Layer 3 of a small transformer language model trained on English Wikipedia (11 layers, counted from 0, width 96).
A neuron's activation on a vector x is GELU(weights . x + bias), where the dot is the dot product.
The model reads these tokens: "face" " of" " the" " Sal" "mon" " River" " is" " us" "ually" " f" "ro" "z" "en" " from" " the" " beg" "inning" " of" " December" " to" " the" " end" " of" " March"

The vector x that enters this layer's MLP at each token. A number n stands for n times 0.013.
0 "face": -39 -33 -43 -24 -20 25 48 -7 -16 -32 28 28 114 -90 29 45 9 14 5 18 0 -31 124 -41 -59 -28 -1 67 -40 -10 -43 69 -6 -45 -23 10 -25 -33 5 -17 11 117 -20 -13 244 20 -85 -41 -58 115 -98 -43 -30 -25 24 -43 44 -22 28 -3 -13 -13 -56 -38 107 -23 -5 -22 2 -7 -21 -30 -38 21 -13 61 64 -14 51 9 3 -105 -48 464 -58 -4 30 34 20 -156 -101 -81 -56 23 41 -42
1 " of": -39 -83 -25 -55 -19 -30 35 -32 8 -34 10 -28 98 -5 36 9 15 22 -10 55 -34 18 129 -21 -4 -51 -27 54 -28 -32 -28 6 -18 -79 5 6 -48 -30 8 17 -24 90 27 -8 237 34 -87 -45 -27 114 -90 -33 -68 -4 17 -52 35 -18 8 -32 31 -54 -51 16 55 10 -31 10 -27 60 -11 6 -22 -15 3 65 55 -20 128 44 -21 -123 -15 487 -48 20 5 45 17 -150 -95 -97 0 -34 34 -37
2 " the": -36 -58 -11 -74 -32 16 27 -16 -46 -26 5 18 125 -25 38 -30 38 30 -19 40 8 -30 132 -18 -26 -43 5 64 -15 -17 5 4 -9 -69 -13 12 -23 -19 10 11 -25 75 42 -2 249 23 -117 -44 -69 128 -95 -13 -53 -5 9 -84 38 -43 13 -22 58 -19 -46 18 46 30 -48 -46 -44 30 25 -9 -42 2 0 10 53 -27 149 49 0 -127 18 460 -63 15 14 9 8 -149 -81 -79 0 -23 35 -51
3 " Sal": -4 -62 -15 -22 -14 30 44 -21 32 -35 20 35 81 3 45 -45 68 55 17 27 5 23 131 -19 -98 -74 -10 54 -23 -1 7 40 -4 -89 -48 -46 -47 -51 11 -15 -35 107 1 -45 239 23 -89 -37 -42 132 -46 -64 -73 -25 21 -5 -4 -43 7 -49 16 -60 -34 5 103 -3 -42 -13 -45 46 -3 29 -22 -29 -32 78 1 -57 130 67 12 -154 10 429 -59 39 42 9 13 -167 -83 -38 6 0 29 -42
4 "mon": -28 -58 -33 -33 -33 -5 52 -33 11 -14 17 -10 116 37 47 -32 -3 62 39 52 -18 48 104 -21 -35 -55 -22 20 -43 -25 -2 1 -9 -41 -32 -48 -94 -2 35 83 6 98 53 -23 246 6 -65 -13 -56 152 -68 -10 -105 -26 19 -67 -19 -9 16 -3 33 -44 -60 9 109 25 -14 -58 -51 68 6 -18 -48 -48 -29 30 3 -47 133 1 -10 -138 -59 463 -86 38 5 -18 17 -152 -42 -63 -13 -13 17 -27
5 " River": -75 -51 -21 -52 -17 -1 50 -23 -56 -10 51 12 136 -14 78 -45 18 28 21 59 5 -30 101 -25 -28 -19 23 10 -30 -12 -22 61 -11 -74 -8 -16 -92 7 19 -33 31 108 46 -11 231 40 -75 11 -51 112 -54 -57 -50 -36 37 -81 -32 -22 -12 -37 18 8 -42 -2 108 24 -48 -30 -71 64 22 -2 -44 -30 -7 16 35 -46 72 101 19 -132 -21 451 -85 25 6 4 -2 -171 -103 -79 4 3 25 -41
6 " is": -59 -47 -63 -41 15 3 18 -30 -29 -62 43 33 118 36 32 23 9 15 12 12 -50 -54 121 -33 -4 3 31 24 -9 -42 -66 32 -33 -56 19 27 -20 -17 -5 0 -48 101 16 -10 207 26 -59 -22 -72 125 -121 -30 -5 33 -2 -67 23 -47 5 -11 33 1 -47 5 128 34 -8 12 -27 12 5 49 -24 -10 7 14 55 -27 139 28 24 -194 0 452 -65 16 -27 -10 1 -137 -94 -71 4 -43 27 -52
7 " us": -74 -37 -105 -57 8 57 15 -18 47 -49 47 48 144 76 7 -62 -25 66 19 28 11 -27 95 -16 -19 -49 39 22 -10 -20 -55 5 -6 -27 9 23 -28 7 -3 52 -27 99 9 -19 270 31 -40 0 -24 134 -102 -55 -56 7 -30 -55 -7 -55 11 -74 -25 -21 -73 21 113 27 -26 -9 6 2 24 67 -30 -64 -26 62 36 -51 116 27 -21 -156 -34 425 -30 18 -21 -14 7 -146 -116 -49 -28 -27 30 -34
8 "ually": -48 -9 -53 -79 -12 -11 25 -26 -11 -85 39 22 129 15 48 -21 1 14 25 29 -38 11 104 -29 -32 19 30 17 -10 -11 -49 6 -34 -53 -29 16 11 -30 25 45 -15 105 9 -13 221 -20 -108 -25 -102 145 -90 -42 9 10 21 -83 0 -14 -5 1 -8 -33 -54 0 142 31 -9 -28 -55 5 40 21 -7 -41 -3 36 32 -49 97 20 -23 -149 2 461 -52 37 -19 17 27 -139 -63 -86 -5 1 38 -34
9 " f": -90 -48 -41 -68 -3 40 27 -30 32 -74 57 32 124 -2 23 5 34 30 -14 50 -24 25 131 -30 -18 -35 27 22 -22 -15 13 -6 24 -66 17 -19 -75 -6 -33 30 6 115 21 -17 248 29 -33 -22 -8 111 -63 10 -54 -55 8 -60 8 -31 27 -9 -11 -3 -24 15 66 41 -59 -63 -37 33 33 -9 -67 -71 -18 64 36 -15 184 4 -10 -124 -36 434 -41 -12 -27 -4 -10 -171 -93 -49 10 -65 42 -104
10 "ro": -36 -61 -2 -80 -35 31 14 -28 -28 -8 17 -8 126 -19 63 -49 46 66 35 36 -12 1 88 -8 -41 -76 0 40 -51 -7 42 70 -7 -48 -4 -42 -61 -39 15 1 -32 121 32 -16 248 19 -137 -24 -12 111 -98 -10 -32 9 15 -39 4 -7 -3 -24 -12 -54 -69 5 141 -6 -20 -40 -40 1 41 3 -11 -43 -56 96 26 -28 115 24 26 -158 -27 420 -42 54 43 -4 18 -190 -90 -51 13 -58 -8 -19
11 "z": -25 -55 -30 -42 -16 32 32 -10 -3 -18 33 -7 122 -24 58 -24 -22 39 66 47 0 51 110 -11 -35 8 -4 20 -34 -55 -59 17 -19 -48 -11 -35 -40 -33 -3 -20 -20 138 -25 -34 208 37 -23 8 -24 118 -111 -63 -45 -22 52 -39 -32 0 0 -22 -12 -101 -72 -2 108 33 -32 -42 -40 41 -5 21 -67 -48 -45 88 27 -38 104 32 17 -146 11 432 -51 56 33 6 49 -167 -121 -81 7 -39 28 2
12 "en": -19 -93 -25 -73 -20 12 45 -4 -7 -20 29 13 111 -64 75 -72 15 36 39 17 -36 44 108 -38 -41 -23 -13 13 -44 -18 -41 30 2 -26 7 -26 -61 -21 -2 11 -5 143 45 -19 197 10 -17 18 -23 111 -80 1 -16 -18 27 -49 21 1 -12 -2 64 -30 -49 11 115 19 -47 -33 -54 28 2 -6 -26 -68 -26 29 -16 -42 122 8 -10 -156 -13 457 -93 54 20 -3 22 -176 -104 -77 11 -30 23 -73
13 " from": -50 -100 -10 -69 -7 -17 50 -20 12 -36 5 -6 119 14 28 -30 9 -13 -3 18 -10 -5 145 -23 7 21 3 39 -29 -44 -21 3 -15 -83 16 -3 -39 -18 -2 -17 -14 127 14 -11 202 23 -130 6 -27 110 -82 -29 -33 24 29 -86 36 -3 11 -14 17 -43 -42 -2 82 30 -36 8 -82 27 24 38 -18 -49 -2 71 42 -36 142 32 4 -155 -30 427 -70 44 -16 31 22 -140 -76 -126 4 -65 60 -62
14 " the": -59 -79 -4 -96 -30 32 14 -18 -53 -31 -4 22 131 -14 45 -54 47 17 -18 42 13 -22 139 -21 -9 -26 11 58 0 -20 21 -1 -11 -69 -2 1 -35 -15 4 14 -6 108 43 -4 230 36 -134 -36 -66 114 -100 -17 -27 10 10 -110 28 -23 4 -7 69 -13 -43 24 63 41 -58 -49 -40 5 43 1 -48 -13 -18 22 46 -33 177 49 4 -134 17 403 -69 17 9 4 8 -149 -79 -90 20 -7 35 -75
15 " beg": -56 -33 -43 -87 9 36 45 0 61 -36 50 21 138 -4 2 10 33 -3 -6 27 -47 -45 137 -54 -33 41 -20 38 -27 -66 -9 7 17 -41 -65 -46 -45 10 9 53 -14 101 63 -41 219 -2 -33 -25 -31 102 -55 -4 -87 6 12 -36 45 -10 -6 67 -4 9 -54 12 147 68 -58 -55 -16 -20 43 47 -22 -136 -36 62 -44 -33 119 34 -33 -176 -79 423 -42 -1 7 -39 6 -142 -47 -69 -23 -57 52 -40
16 "inning": -47 -53 -28 -81 -20 21 37 -12 63 -13 18 -5 143 -18 27 -42 -8 -6 22 20 15 -32 118 -52 -10 20 -35 25 -37 4 -54 23 -7 -55 -14 -1 -41 -36 4 2 -7 137 31 -12 188 59 -87 -23 -51 103 -48 -26 19 -1 2 -77 -14 1 11 31 65 -24 -71 -10 69 21 -47 -53 -25 14 12 68 -25 -47 -33 18 55 -35 149 5 9 -147 -102 451 -81 8 1 22 17 -168 -61 -62 -12 -37 54 -53
17 " of": -53 -106 -24 -83 -6 -10 12 -37 15 -43 -3 -24 107 35 49 -6 15 16 -6 62 -18 23 133 -22 3 -26 -30 46 -15 -31 -4 -11 -16 -73 10 -13 -67 -21 4 14 -12 137 26 -13 216 64 -104 -46 -24 101 -89 -33 -43 15 25 -86 18 8 -9 -22 46 -51 -57 27 72 18 -45 16 -33 47 15 27 -25 -42 -24 63 43 -23 166 44 -32 -129 -24 409 -59 17 -8 44 30 -158 -93 -104 20 -34 43 -64
18 " December": -47 -58 -12 -28 38 46 44 -7 49 -37 10 42 147 -34 3 -30 -31 38 17 44 30 41 105 -45 -41 66 -46 33 -23 -38 -56 45 -15 -67 -1 -1 -67 -3 8 27 31 129 36 -25 182 6 -64 -21 -42 161 -79 -26 -68 12 31 -92 -48 36 -22 -16 51 -30 -58 10 115 26 -42 -92 -39 48 13 15 -61 -74 1 18 -1 -13 100 12 20 -143 -51 424 -109 -1 16 -27 15 -134 -123 -84 -3 -57 54 -44
19 " to": -23 -75 5 -71 12 11 1 -22 14 -65 38 15 112 22 20 -51 29 23 -1 38 -25 -6 143 -25 9 -6 -2 16 -29 -35 -16 -18 -23 -69 -6 11 -24 -19 22 -31 -6 139 25 -18 212 2 -113 -13 -33 124 -71 -31 -38 33 31 -73 15 -3 -23 -30 20 -54 -67 9 118 33 -47 9 -74 23 60 25 -30 -54 -18 95 46 -16 105 63 -26 -148 5 401 -64 48 -38 21 38 -133 -59 -158 -24 -56 52 -80
20 " the": -67 -82 0 -107 -32 38 8 -18 -46 -32 -3 29 139 -9 50 -57 44 15 -20 38 14 -27 142 -21 -13 -25 0 56 2 -18 35 -9 -14 -67 -8 0 -21 -12 2 15 -5 117 45 -7 222 39 -135 -41 -71 115 -96 -15 -26 11 11 -120 22 -20 -3 -10 75 -3 -45 23 67 45 -60 -44 -47 6 49 9 -50 -8 -28 28 47 -35 187 48 -4 -129 17 380 -72 19 10 4 12 -144 -70 -85 18 -10 38 -80
21 " end": -107 -97 -23 -67 -4 56 27 3 77 19 63 50 160 8 -14 -19 -51 -12 3 78 9 -34 122 -34 10 28 -17 12 -42 -20 -51 21 -15 -79 -20 -46 -73 -30 -5 47 5 132 9 -31 185 51 -66 -30 1 118 -70 -19 -18 -7 4 -86 -7 -23 9 -5 -14 -22 -63 31 110 41 -21 -70 -23 13 57 67 -56 -77 -49 9 34 -6 145 27 21 -145 -68 400 -91 -7 0 -1 23 -157 -64 -81 -2 -11 66 -61
22 " of": -62 -108 -20 -95 -9 -1 4 -38 25 -42 -8 -19 115 38 55 -3 15 10 -6 61 -22 18 135 -24 3 -24 -46 45 -18 -31 12 -17 -16 -70 6 -12 -60 -19 1 18 -14 145 28 -16 205 60 -103 -49 -22 102 -85 -31 -41 21 21 -90 10 13 -14 -26 47 -51 -57 26 74 21 -44 26 -36 55 22 34 -30 -33 -35 70 43 -26 177 46 -33 -125 -22 394 -61 18 -7 42 36 -152 -82 -103 14 -36 40 -73
23 " March": -29 -56 8 -54 37 57 38 -8 54 -41 0 55 157 -55 12 -48 -23 14 16 28 33 41 108 -32 -34 57 -48 21 -32 -11 -47 45 -3 -65 -28 -19 -68 -34 17 39 28 142 21 -33 174 7 -64 -21 -31 150 -69 -34 -41 40 30 -89 -47 29 -29 -19 58 -40 -59 12 99 33 -49 -46 -33 57 28 29 -66 -64 -18 40 -2 -6 115 2 20 -142 -25 410 -120 1 19 -30 -4 -137 -104 -118 -10 -39 53 -56

Each question shows the input weights of one neuron of the MLP. A number n stands for n times 0.0017.

n177 (bias -0.039): -82 -2 48 -99 -10 -106 -77 -19 115 147 -134 2 58 103 -45 10 35 20 105 96 -171 96 -49 19 39 -101 -78 -153 -20 -23 110 -75 -23 -5 106 65 -81 126 -48 10 -7 -38 36 102 35 -152 160 42 30 7 29 -120 -52 -27 45 111 -35 45 80 -66 30 -7 -76 -119 -6 14 102 -22 108 -70 -65 18 40 -33 26 33 -200 -55 -94 -10 144 -4 67 54 -55 0 91 -99 -163 2 61 127 97 16 -126 -34
On which token does it fire most? 4 "mon"

n138 (bias -0.062): 205 11 32 100 -51 77 35 -117 20 -52 21 -36 -146 31 -134 -77 123 -69 3 -280 -44 106 75 -93 -221 29 -26 56 -70 86 6 170 -35 -114 -43 -39 98 -16 18 37 91 -6 -98 -121 61 -115 -116 3 46 174 -52 66 20 -100 71 80 -23 32 -27 3 -120 -32 131 -48 -7 40 112 -64 -32 98 -6 18 42 3 22 30 22 -19 -31 -180 128 -9 -14 -54 264 -24 -136 0 56 -34 8 5 -107 -70 76 -56
On which token does it fire most, and how strongly? 3 " Sal", at about 0.55

n298 (bias -0.049): 189 10 -138 -3 -61 -40 207 -25 -126 126 103 7 -10 -26 8 -29 104 -35 0 -186 100 11 -51 34 108 24 199 51 -14 60 -271 83 -40 -110 -74 -92 44 30 95 -39 -7 0 51 79 15 60 -39 -91 -2 -8 -19 189 56 -150 131 -28 -27 32 -39 70 61 -92 -33 65 7 -54 114 -55 -92 102 -40 -167 121 -5 26 -75 -33 71 -26 58 -151 59 -24 -20 -32 -64 -53 71 146 -40 -78 -70 76 3 -14 67
On which three tokens does it fire most, strongest first? 5 " River", 12 "en", 0 "face"

n201 (bias -0.089): 37 122 74 -70 0 -46 77 52 -98 -3 -147 -16 51 188 -263 137 12 3 -124 0 152 -132 42 -60 122 -76 130 -3 33 -89 -231 21 -32 -48 -49 329 28 -61 44 142 -42 -136 -56 54 56 -60 51 -77 143 -39 77 -20 99 -76 64 58 75 -81 6 66 24 -219 -82 15 -49 25 -28 -46 84 -66 -84 -145 -32 17 200 -48 27 193 -179 140 103 -146 18 64 26 -91 -6 105 -12 71 -57 16 44 97 86 12
On which two tokens does it fire most, strongest first? 0 "face", 6 " is"

n314 (bias -0.064): 120 119 150 82 194 -129 67 -89 -11 135 -94 57 55 8 14 86 -13 -3 -3 -98 -108 -138 -31 -24 -108 -78 -63 57 -15 55 -44 85 131 -97 -183 19 -57 97 120 77 -122 -54 -20 0 121 -106 156 -68 39 -14 28 -16 39 -72 3 133 40 -223 116 -159 -97 -112 -11 -63 -28 -87 62 57 -54 25 73 -121 18 66 79 -102 -172 3 -33 -86 94 8 -39 46 10 -52 100 -32 -142 -67 160 49 -29 -35 195 30
On which token does it fire most, and how strongly? 3 " Sal", at about 0.43

n101 (bias -0.067): 60 -19 -75 -15 24 -22 -27 59 -55 -40 -68 9 -30 -20 61 -57 -13 23 115 -96 -126 -77 -35 -20 7 120 -145 -74 -12 3 23 56 142 -25 -176 107 31 -47 96 -175 152 78 -181 260 -34 -34 26 -41 12 -64 18 -6 307 -3 102 -105 -14 -17 -35 -10 20 -92 0 168 -11 -74 301 155 -208 170 71 -79 156 124 -26 -108 45 12 -88 -20 -14 -75 34 73 290 87 -205 -16 119 -3 -116 41 -55 -11 79 -222
On which three tokens does it fire most, strongest first? 8 "ually", 19 " to", 6 " is"

n230 (bias -0.058): 4 -111 10 -28 -117 -74 -7 -37 60 -51 89 -128 121 11 59 -51 -93 58 -72 -101 22 -31 -22 -138 130 -54 -54 -84 -10 187 -220 -111 75 30 -14 285 -146 96 -67 36 -13 -11 103 194 -89 26 68 158 183 -88 -20 59 278 -14 -242 35 89 0 -8 -193 -138 63 14 208 -88 184 129 114 122 -127 -59 -22 233 -145 14 -15 112 -91 -25 -94 -61 -3 -69 71 69 -44 -274 152 22 -38 -35 -35 15 211 271 170
On which token does it fire most? 7 " us"

n273 (bias -0.042): 8 15 -45 14 205 -22 -85 5 -23 -60 -74 -22 22 14 67 53 -54 64 28 59 48 -53 -18 69 -16 -17 -14 102 -54 -12 25 -52 -65 -35 19 -8 -74 59 55 42 -26 9 32 -103 -27 76 51 46 -22 -4 28 -15 30 34 -51 -1 -102 -10 -44 -40 11 27 -16 28 12 0 -35 -4 43 -44 -27 6 49 58 -50 -163 -54 0 -17 56 -22 30 -58 -2 -51 -28 44 4 -37 -31 -24 12 18 60 97 -49
On which token does it fire most, and how strongly? 18 " December", at about 0.16

n180 (bias -0.035): 86 -46 67 11 -229 -41 -24 -26 -288 63 -169 -58 -81 44 150 3 131 -131 -50 162 -84 -73 54 -148 196 69 -102 107 40 -71 17 -193 -45 -152 72 150 -46 -16 11 -65 -172 -113 -127 70 -38 49 -14 63 -68 -76 -68 147 319 177 -23 -59 -39 49 36 44 14 70 125 156 -23 -105 -14 -160 127 -187 38 18 191 36 104 -101 213 -6 -91 69 157 -5 -3 3 -27 -115 -228 167 112 -41 -12 -70 -14 182 100 27
On which token does it fire most, and how strongly? 14 " the", at about 0.23

n342 (bias -0.012): -31 -2 30 9 -84 -16 90 -18 14 81 63 -19 1 -17 -77 -47 25 -42 38 -126 -15 -24 -15 -38 -56 -74 -127 -37 3 21 13 2 -82 -37 -61 31 20 -2 88 107 35 -28 -18 -12 -20 12 -17 59 54 -1 -15 -17 -2 11 -117 2 -90 -18 12 -6 -16 -3 -21 -64 -34 31 68 1 85 -15 -10 -38 -94 101 -19 72 59 -43 16 -24 20 40 40 43 -39 -33 35 -6 -7 18 23 -7 -56 -14 -171 75
On which three tokens does it fire most, strongest first? 4 "mon", 0 "face", 10 "ro"

n317 (bias -0.077): 61 31 80 85 -108 -49 -81 2 -125 41 57 -45 -27 52 41 116 12 36 -45 -11 -157 24 -31 -12 -146 -123 -207 125 -82 138 20 -25 0 -121 -28 83 133 19 125 25 7 -144 -9 59 64 -29 89 20 54 72 32 -24 -33 -75 -17 -10 -80 -26 47 -102 -161 -79 -45 10 -132 91 15 47 46 40 -164 -86 -100 203 140 -45 -5 -78 -5 10 -78 17 76 106 50 -5 122 22 -124 -125 40 22 5 59 -14 -2
On which token does it fire most, and how strongly? 1 " of", at about 1.2

n297 (bias -0.060): 108 52 -97 57 38 -90 66 75 81 66 59 32 -2 -25 -13 36 -202 -21 16 -130 21 116 -59 -61 -39 198 5 -51 -135 -10 -213 -51 -96 14 65 -3 56 -7 -32 23 -78 18 22 15 -89 134 136 -11 78 -41 -73 60 61 16 -20 -30 43 69 -19 -39 -177 -175 -56 77 -75 290 82 44 -93 -80 -42 8 13 -27 -25 -35 -106 -102 61 -154 -116 -8 -37 74 7 -61 -86 -55 104 38 37 79 43 -41 105 41
On which three tokens does it fire most, strongest first? 11 "z", 21 " end", 18 " December"

n244 (bias -0.028): -56 -61 49 98 124 31 -88 85 36 -3 -84 -71 18 57 -92 161 -71 83 -196 58 -59 -78 37 36 16 -32 29 -28 -89 -62 171 -3 45 -100 61 129 33 -40 -68 145 -12 -80 -5 -22 -27 -87 91 56 -15 -47 -31 -3 182 3 -53 41 35 -124 80 -123 -132 32 -25 -24 54 181 -35 100 255 -105 100 47 -23 -79 28 -19 -82 -59 98 -214 93 -137 85 -36 62 -104 -105 -40 -127 34 -5 35 41 22 94 -117
On which token does it fire most, and how strongly? 7 " us", at about 0.18

n183 (bias -0.051): 233 -38 -40 -7 -51 -85 -9 103 137 12 -178 -135 -108 -21 74 -18 166 -70 -10 -138 -12 -23 -87 45 183 -67 -103 53 -141 112 209 21 -167 -42 -131 59 88 -89 129 21 -50 -12 101 25 19 116 -42 34 -54 17 63 122 179 -15 -134 6 -84 22 41 6 -110 31 -56 18 0 -149 -18 44 69 -104 62 -69 199 -134 -15 -111 3 -51 -24 -176 -58 -34 -141 30 39 80 118 17 72 -122 108 254 28 -106 122 -27
On which two tokens does it fire most, strongest first? 10 "ro", 16 "inning"

n166 (bias -0.052): 128 175 -75 -42 107 -147 117 110 -59 -39 -28 101 -153 43 -175 -94 -93 3 -81 0 40 50 -34 157 61 -141 -69 -38 18 -99 86 -25 16 -92 -33 65 89 -45 -60 -140 -5 -56 36 50 48 -74 -68 149 5 127 63 124 56 52 -48 -82 202 3 40 -55 72 -25 -32 151 12 -131 44 40 -128 132 8 -11 -31 90 114 41 48 152 -27 17 15 -29 33 -37 14 233 -97 180 71 22 -138 22 -112 -9 -66 -38
On which token does it fire most? 19 " to"

n205 (bias -0.070): 29 -99 213 28 98 -21 -65 5 -176 -108 10 -114 61 -135 -62 171 167 6 -168 -12 -125 75 0 -142 23 55 -80 22 53 88 -13 35 76 -80 -55 166 27 21 86 -16 38 -19 -116 102 -128 -349 -67 222 124 83 -64 40 10 26 -6 -59 172 13 10 -204 -142 -36 67 38 33 12 32 107 132 -26 111 20 -31 163 104 115 -44 72 -82 -71 -103 -96 52 15 33 -15 -220 200 20 15 66 -103 -77 78 256 -73
On which token does it fire most, and how strongly? 19 " to", at about 0.88

n132 (bias -0.004): -124 -26 -115 -67 -22 13 0 21 3 -16 82 -156 -72 153 81 -37 -29 71 -3 -28 135 -137 0 42 -99 68 -40 156 14 119 58 79 -175 -54 -264 6 -3 67 -98 12 -149 21 -91 -48 27 117 -55 -25 -17 -59 70 -138 53 -21 -185 -12 13 -141 167 -137 -34 28 -14 21 -101 174 74 141 -129 66 -13 137 35 9 -12 -222 101 32 18 34 -59 154 53 37 241 17 -201 159 75 -30 178 -14 22 62 129 -90
On which two tokens does it fire most, strongest first? 7 " us", 22 " of"

n357 (bias -0.061): 27 -41 68 32 10 -29 -53 48 94 -74 65 -9 -70 -36 24 53 -79 -23 90 -302 -280 14 60 -207 -291 26 -200 39 126 25 -66 65 -109 101 -112 -35 -92 16 72 -7 9 80 46 97 -144 7 98 67 56 -73 36 129 127 -187 -142 25 34 10 -59 -92 66 15 33 128 -92 -83 176 -125 -14 -64 -30 55 195 -149 42 -24 -192 -96 -58 112 -11 -5 -100 122 97 53 72 6 -34 -153 82 135 31 4 223 -117
On which two tokens does it fire most, strongest first? 12 "en", 15 " beg"

n160 (bias -0.056): 250 192 75 -26 -39 94 -236 -31 33 37 -183 -170 84 -79 222 -64 -77 -44 108 -3 68 -103 -3 -10 94 -208 -13 -62 -46 54 -164 -50 -92 56 -94 23 111 -80 73 0 18 49 -121 -65 40 97 96 -75 41 -48 64 -51 -51 -127 74 129 -76 20 -45 -27 -44 -392 -18 273 -108 -9 -19 132 107 80 -92 14 -65 16 -56 -63 49 41 -128 -255 71 58 142 -3 43 135 -45 -93 117 8 140 -128 56 -96 -98 148
On which token does it fire most, and how strongly? 11 "z", at about 0.17

n320 (bias -0.037): -152 -26 -115 30 -7 -115 166 221 -160 0 102 -70 -153 111 -160 55 -105 3 29 -195 -157 -58 -81 30 -21 48 -129 150 158 -58 41 -47 -165 -196 -209 93 142 -68 11 -133 100 40 -79 117 0 -25 -122 101 -42 59 -93 -167 14 55 -88 -49 95 -63 125 -54 14 -41 74 132 -78 -89 68 62 -148 86 119 64 39 128 74 0 -23 77 0 113 -29 64 128 51 233 150 -315 197 95 -44 119 15 -92 4 -69 23
On which token does it fire most, and how strongly? 8 "ually", at about 0.75

n366 (bias -0.047): -11 -21 -156 -27 -131 -66 -42 68 -182 121 -40 156 51 92 85 0 -85 39 -84 -169 -74 -324 -7 174 11 142 116 154 13 66 25 -104 37 -41 -125 108 -17 69 34 -6 -20 -51 -3 154 37 89 8 -113 -5 -58 -40 -37 65 -243 -24 -27 -29 -11 159 -118 -42 -23 24 22 -160 49 132 85 -83 -47 28 66 4 45 -52 0 137 5 46 70 -12 -64 -34 -71 -41 47 121 -35 -60 29 -2 47 170 68 -5 -3
On which token does it fire most? 20 " the"

n184 (bias -0.093): 44 20 79 25 -144 -8 36 87 -102 -8 -66 64 10 43 26 105 42 62 24 -60 -86 -149 51 33 -159 141 107 105 -35 -12 15 -78 -138 -189 43 42 -66 -12 -21 -87 -5 -104 -24 35 130 135 55 -3 10 -20 14 7 73 -127 -15 74 -63 -89 160 -177 -74 -14 -129 41 -190 28 -23 -60 68 -116 18 58 -64 66 -25 -32 -17 81 68 -41 -128 33 -28 -48 86 -136 83 10 -110 -61 34 -11 146 -33 140 -83
On which two tokens does it fire most, strongest first? 9 " f", 2 " the"

n2 (bias -0.072): -22 21 92 -34 36 -24 -331 -64 -231 29 -91 -39 -101 6 209 127 106 -13 -46 95 -48 -231 72 118 -44 3 116 37 -92 87 170 -44 -33 -85 -69 98 173 -63 -16 28 156 -64 -79 -31 60 10 -6 29 -45 41 -14 -103 -125 -53 -67 -24 -3 -84 132 -31 41 96 -7 160 -176 202 -32 -9 201 -269 71 43 -92 112 77 -113 104 27 49 -35 -212 19 137 -74 55 15 -81 -60 -16 -10 183 -51 85 64 84 -136
On which three tokens does it fire most, strongest first? 20 " the", 14 " the", 2 " the"

n334 (bias -0.057): 120 106 44 43 -67 -233 85 99 58 73 -84 46 49 99 -35 -32 -81 -15 116 -58 78 68 -22 -36 149 45 -39 -87 -197 -65 -118 -49 -54 -89 49 -87 -105 -19 -59 -207 -65 12 27 24 29 23 22 -28 65 -76 -20 21 40 -32 144 24 58 -8 21 -108 116 -80 61 -7 2 -138 101 -62 -30 65 -159 -38 96 -40 63 36 -91 37 -147 146 -26 -9 -35 -30 32 23 -26 -87 116 -51 7 -94 46 102 -29 19
On which token does it fire most? 11 "z"

n349 (bias -0.054): -37 -46 -65 30 111 16 116 -74 -83 31 87 -43 -69 195 114 36 194 -12 -158 -170 6 -67 18 -62 139 6 42 68 211 108 -3 113 -69 -25 21 38 -116 72 100 -33 -47 -29 -25 76 55 -227 -89 -49 43 56 -101 110 104 -21 -156 35 87 -114 22 -36 -194 -14 213 60 79 -59 80 -187 -56 -76 9 25 146 -43 65 -127 32 -113 21 -57 -58 -43 -15 -27 83 -186 -183 32 43 27 13 16 -34 218 141 18
On which two tokens does it fire most, strongest first? 6 " is", 8 "ually"

n291 (bias -0.064): 63 -75 174 3 -41 6 -45 -107 -85 -12 -15 -48 -143 103 110 -57 213 3 -31 -114 -70 82 76 -100 -165 -321 -128 -58 35 206 137 -98 -91 -66 15 38 74 17 80 78 27 -131 152 49 107 -46 -118 70 -93 75 16 -6 -12 -188 -141 6 31 -9 -19 -86 141 97 134 -122 -91 -39 5 -27 92 -10 12 -47 186 -9 100 6 29 50 38 63 -115 7 54 -83 57 95 43 -9 -18 -65 -48 192 6 -89 82 -24
On which three tokens does it fire most, strongest first? 3 " Sal", 2 " the", 20 " the"

n171 (bias -0.094): -81 146 70 47 57 -218 64 -10 3 160 101 -169 39 -11 -23 23 44 -61 99 0 144 -192 -68 6 -12 -89 -71 -90 -34 -68 -121 26 -74 -165 98 -22 -190 134 -45 11 -63 -8 -117 42 21 42 125 12 -14 -51 83 -6 79 178 209 88 47 -117 147 -3 112 -5 -33 114 -24 -75 -76 -106 -62 -95 -35 -48 2 -52 48 -130 -64 -83 -87 104 70 80 247 74 -20 -124 -112 -30 41 -53 64 56 235 85 -18 45
On which token does it fire most, and how strongly? 5 " River", at about 0.37

n146 (bias -0.043): -70 93 -56 24 49 81 123 247 129 108 -32 -20 88 -126 -45 16 -3 -262 -144 159 -67 -305 -44 0 101 132 -149 -76 108 101 -22 -77 18 -78 -103 46 259 65 -42 47 -6 -49 -9 -41 -37 58 49 112 44 -61 0 -243 -48 -59 -177 -75 10 -141 62 56 -57 46 -85 -28 -69 108 57 -82 3 -82 54 140 -40 102 18 -66 0 138 71 56 -303 96 -139 38 -16 -70 -12 -18 -80 -20 -50 56 -16 130 -31 129
On which two tokens does it fire most, strongest first? 21 " end", 15 " beg"

n68 (bias -0.049): 189 15 -178 37 -19 -53 6 -21 -3 9 -168 -216 -58 -12 81 -55 80 -223 -125 50 -135 -52 29 96 3 -9 101 -105 -125 113 6 100 -108 -68 -92 33 19 123 57 147 -8 -155 187 -40 22 105 -21 175 12 24 36 132 9 -248 18 -65 6 50 42 -27 -43 164 136 -67 65 131 43 39 170 161 -150 -45 67 115 57 52 21 164 39 -123 -137 62 -65 -44 0 3 67 -109 -97 -140 -101 -41 -10 -111 -3 -157
On which token does it fire most? 9 " f"

n352 (bias -0.046): 80 222 -13 30 -159 26 52 82 -27 -32 0 6 -39 41 -67 -76 202 -317 -198 -9 -56 4 24 -75 100 114 -75 -178 78 29 -327 -65 -157 -54 -145 -50 221 108 -93 114 126 -13 45 17 -3 11 78 28 -6 -25 66 -13 -56 -45 86 96 294 -7 -97 -14 -35 -191 -16 -14 50 55 -40 78 -57 200 28 -11 -84 146 105 -33 -191 94 -34 145 -275 -75 -115 36 60 0 -30 155 -7 127 274 -65 -129 40 120 41
On which token does it fire most? 15 " beg"

n71 (bias -0.042): -71 -11 -3 71 73 36 59 -10 60 20 -38 -87 6 146 -232 -118 49 6 -32 53 129 -107 88 -80 59 -138 50 -14 -74 -21 -266 -3 -83 -34 65 287 23 152 -41 -257 -56 -27 13 0 -89 130 -47 94 -48 -113 74 91 103 -120 40 11 20 -126 15 8 90 -13 -39 -61 -14 -104 5 3 46 -249 -106 41 64 -100 154 -41 106 76 -71 -53 66 -53 96 -11 -53 126 3 91 95 -2 -78 52 26 -45 92 44
On which token does it fire most? 6 " is"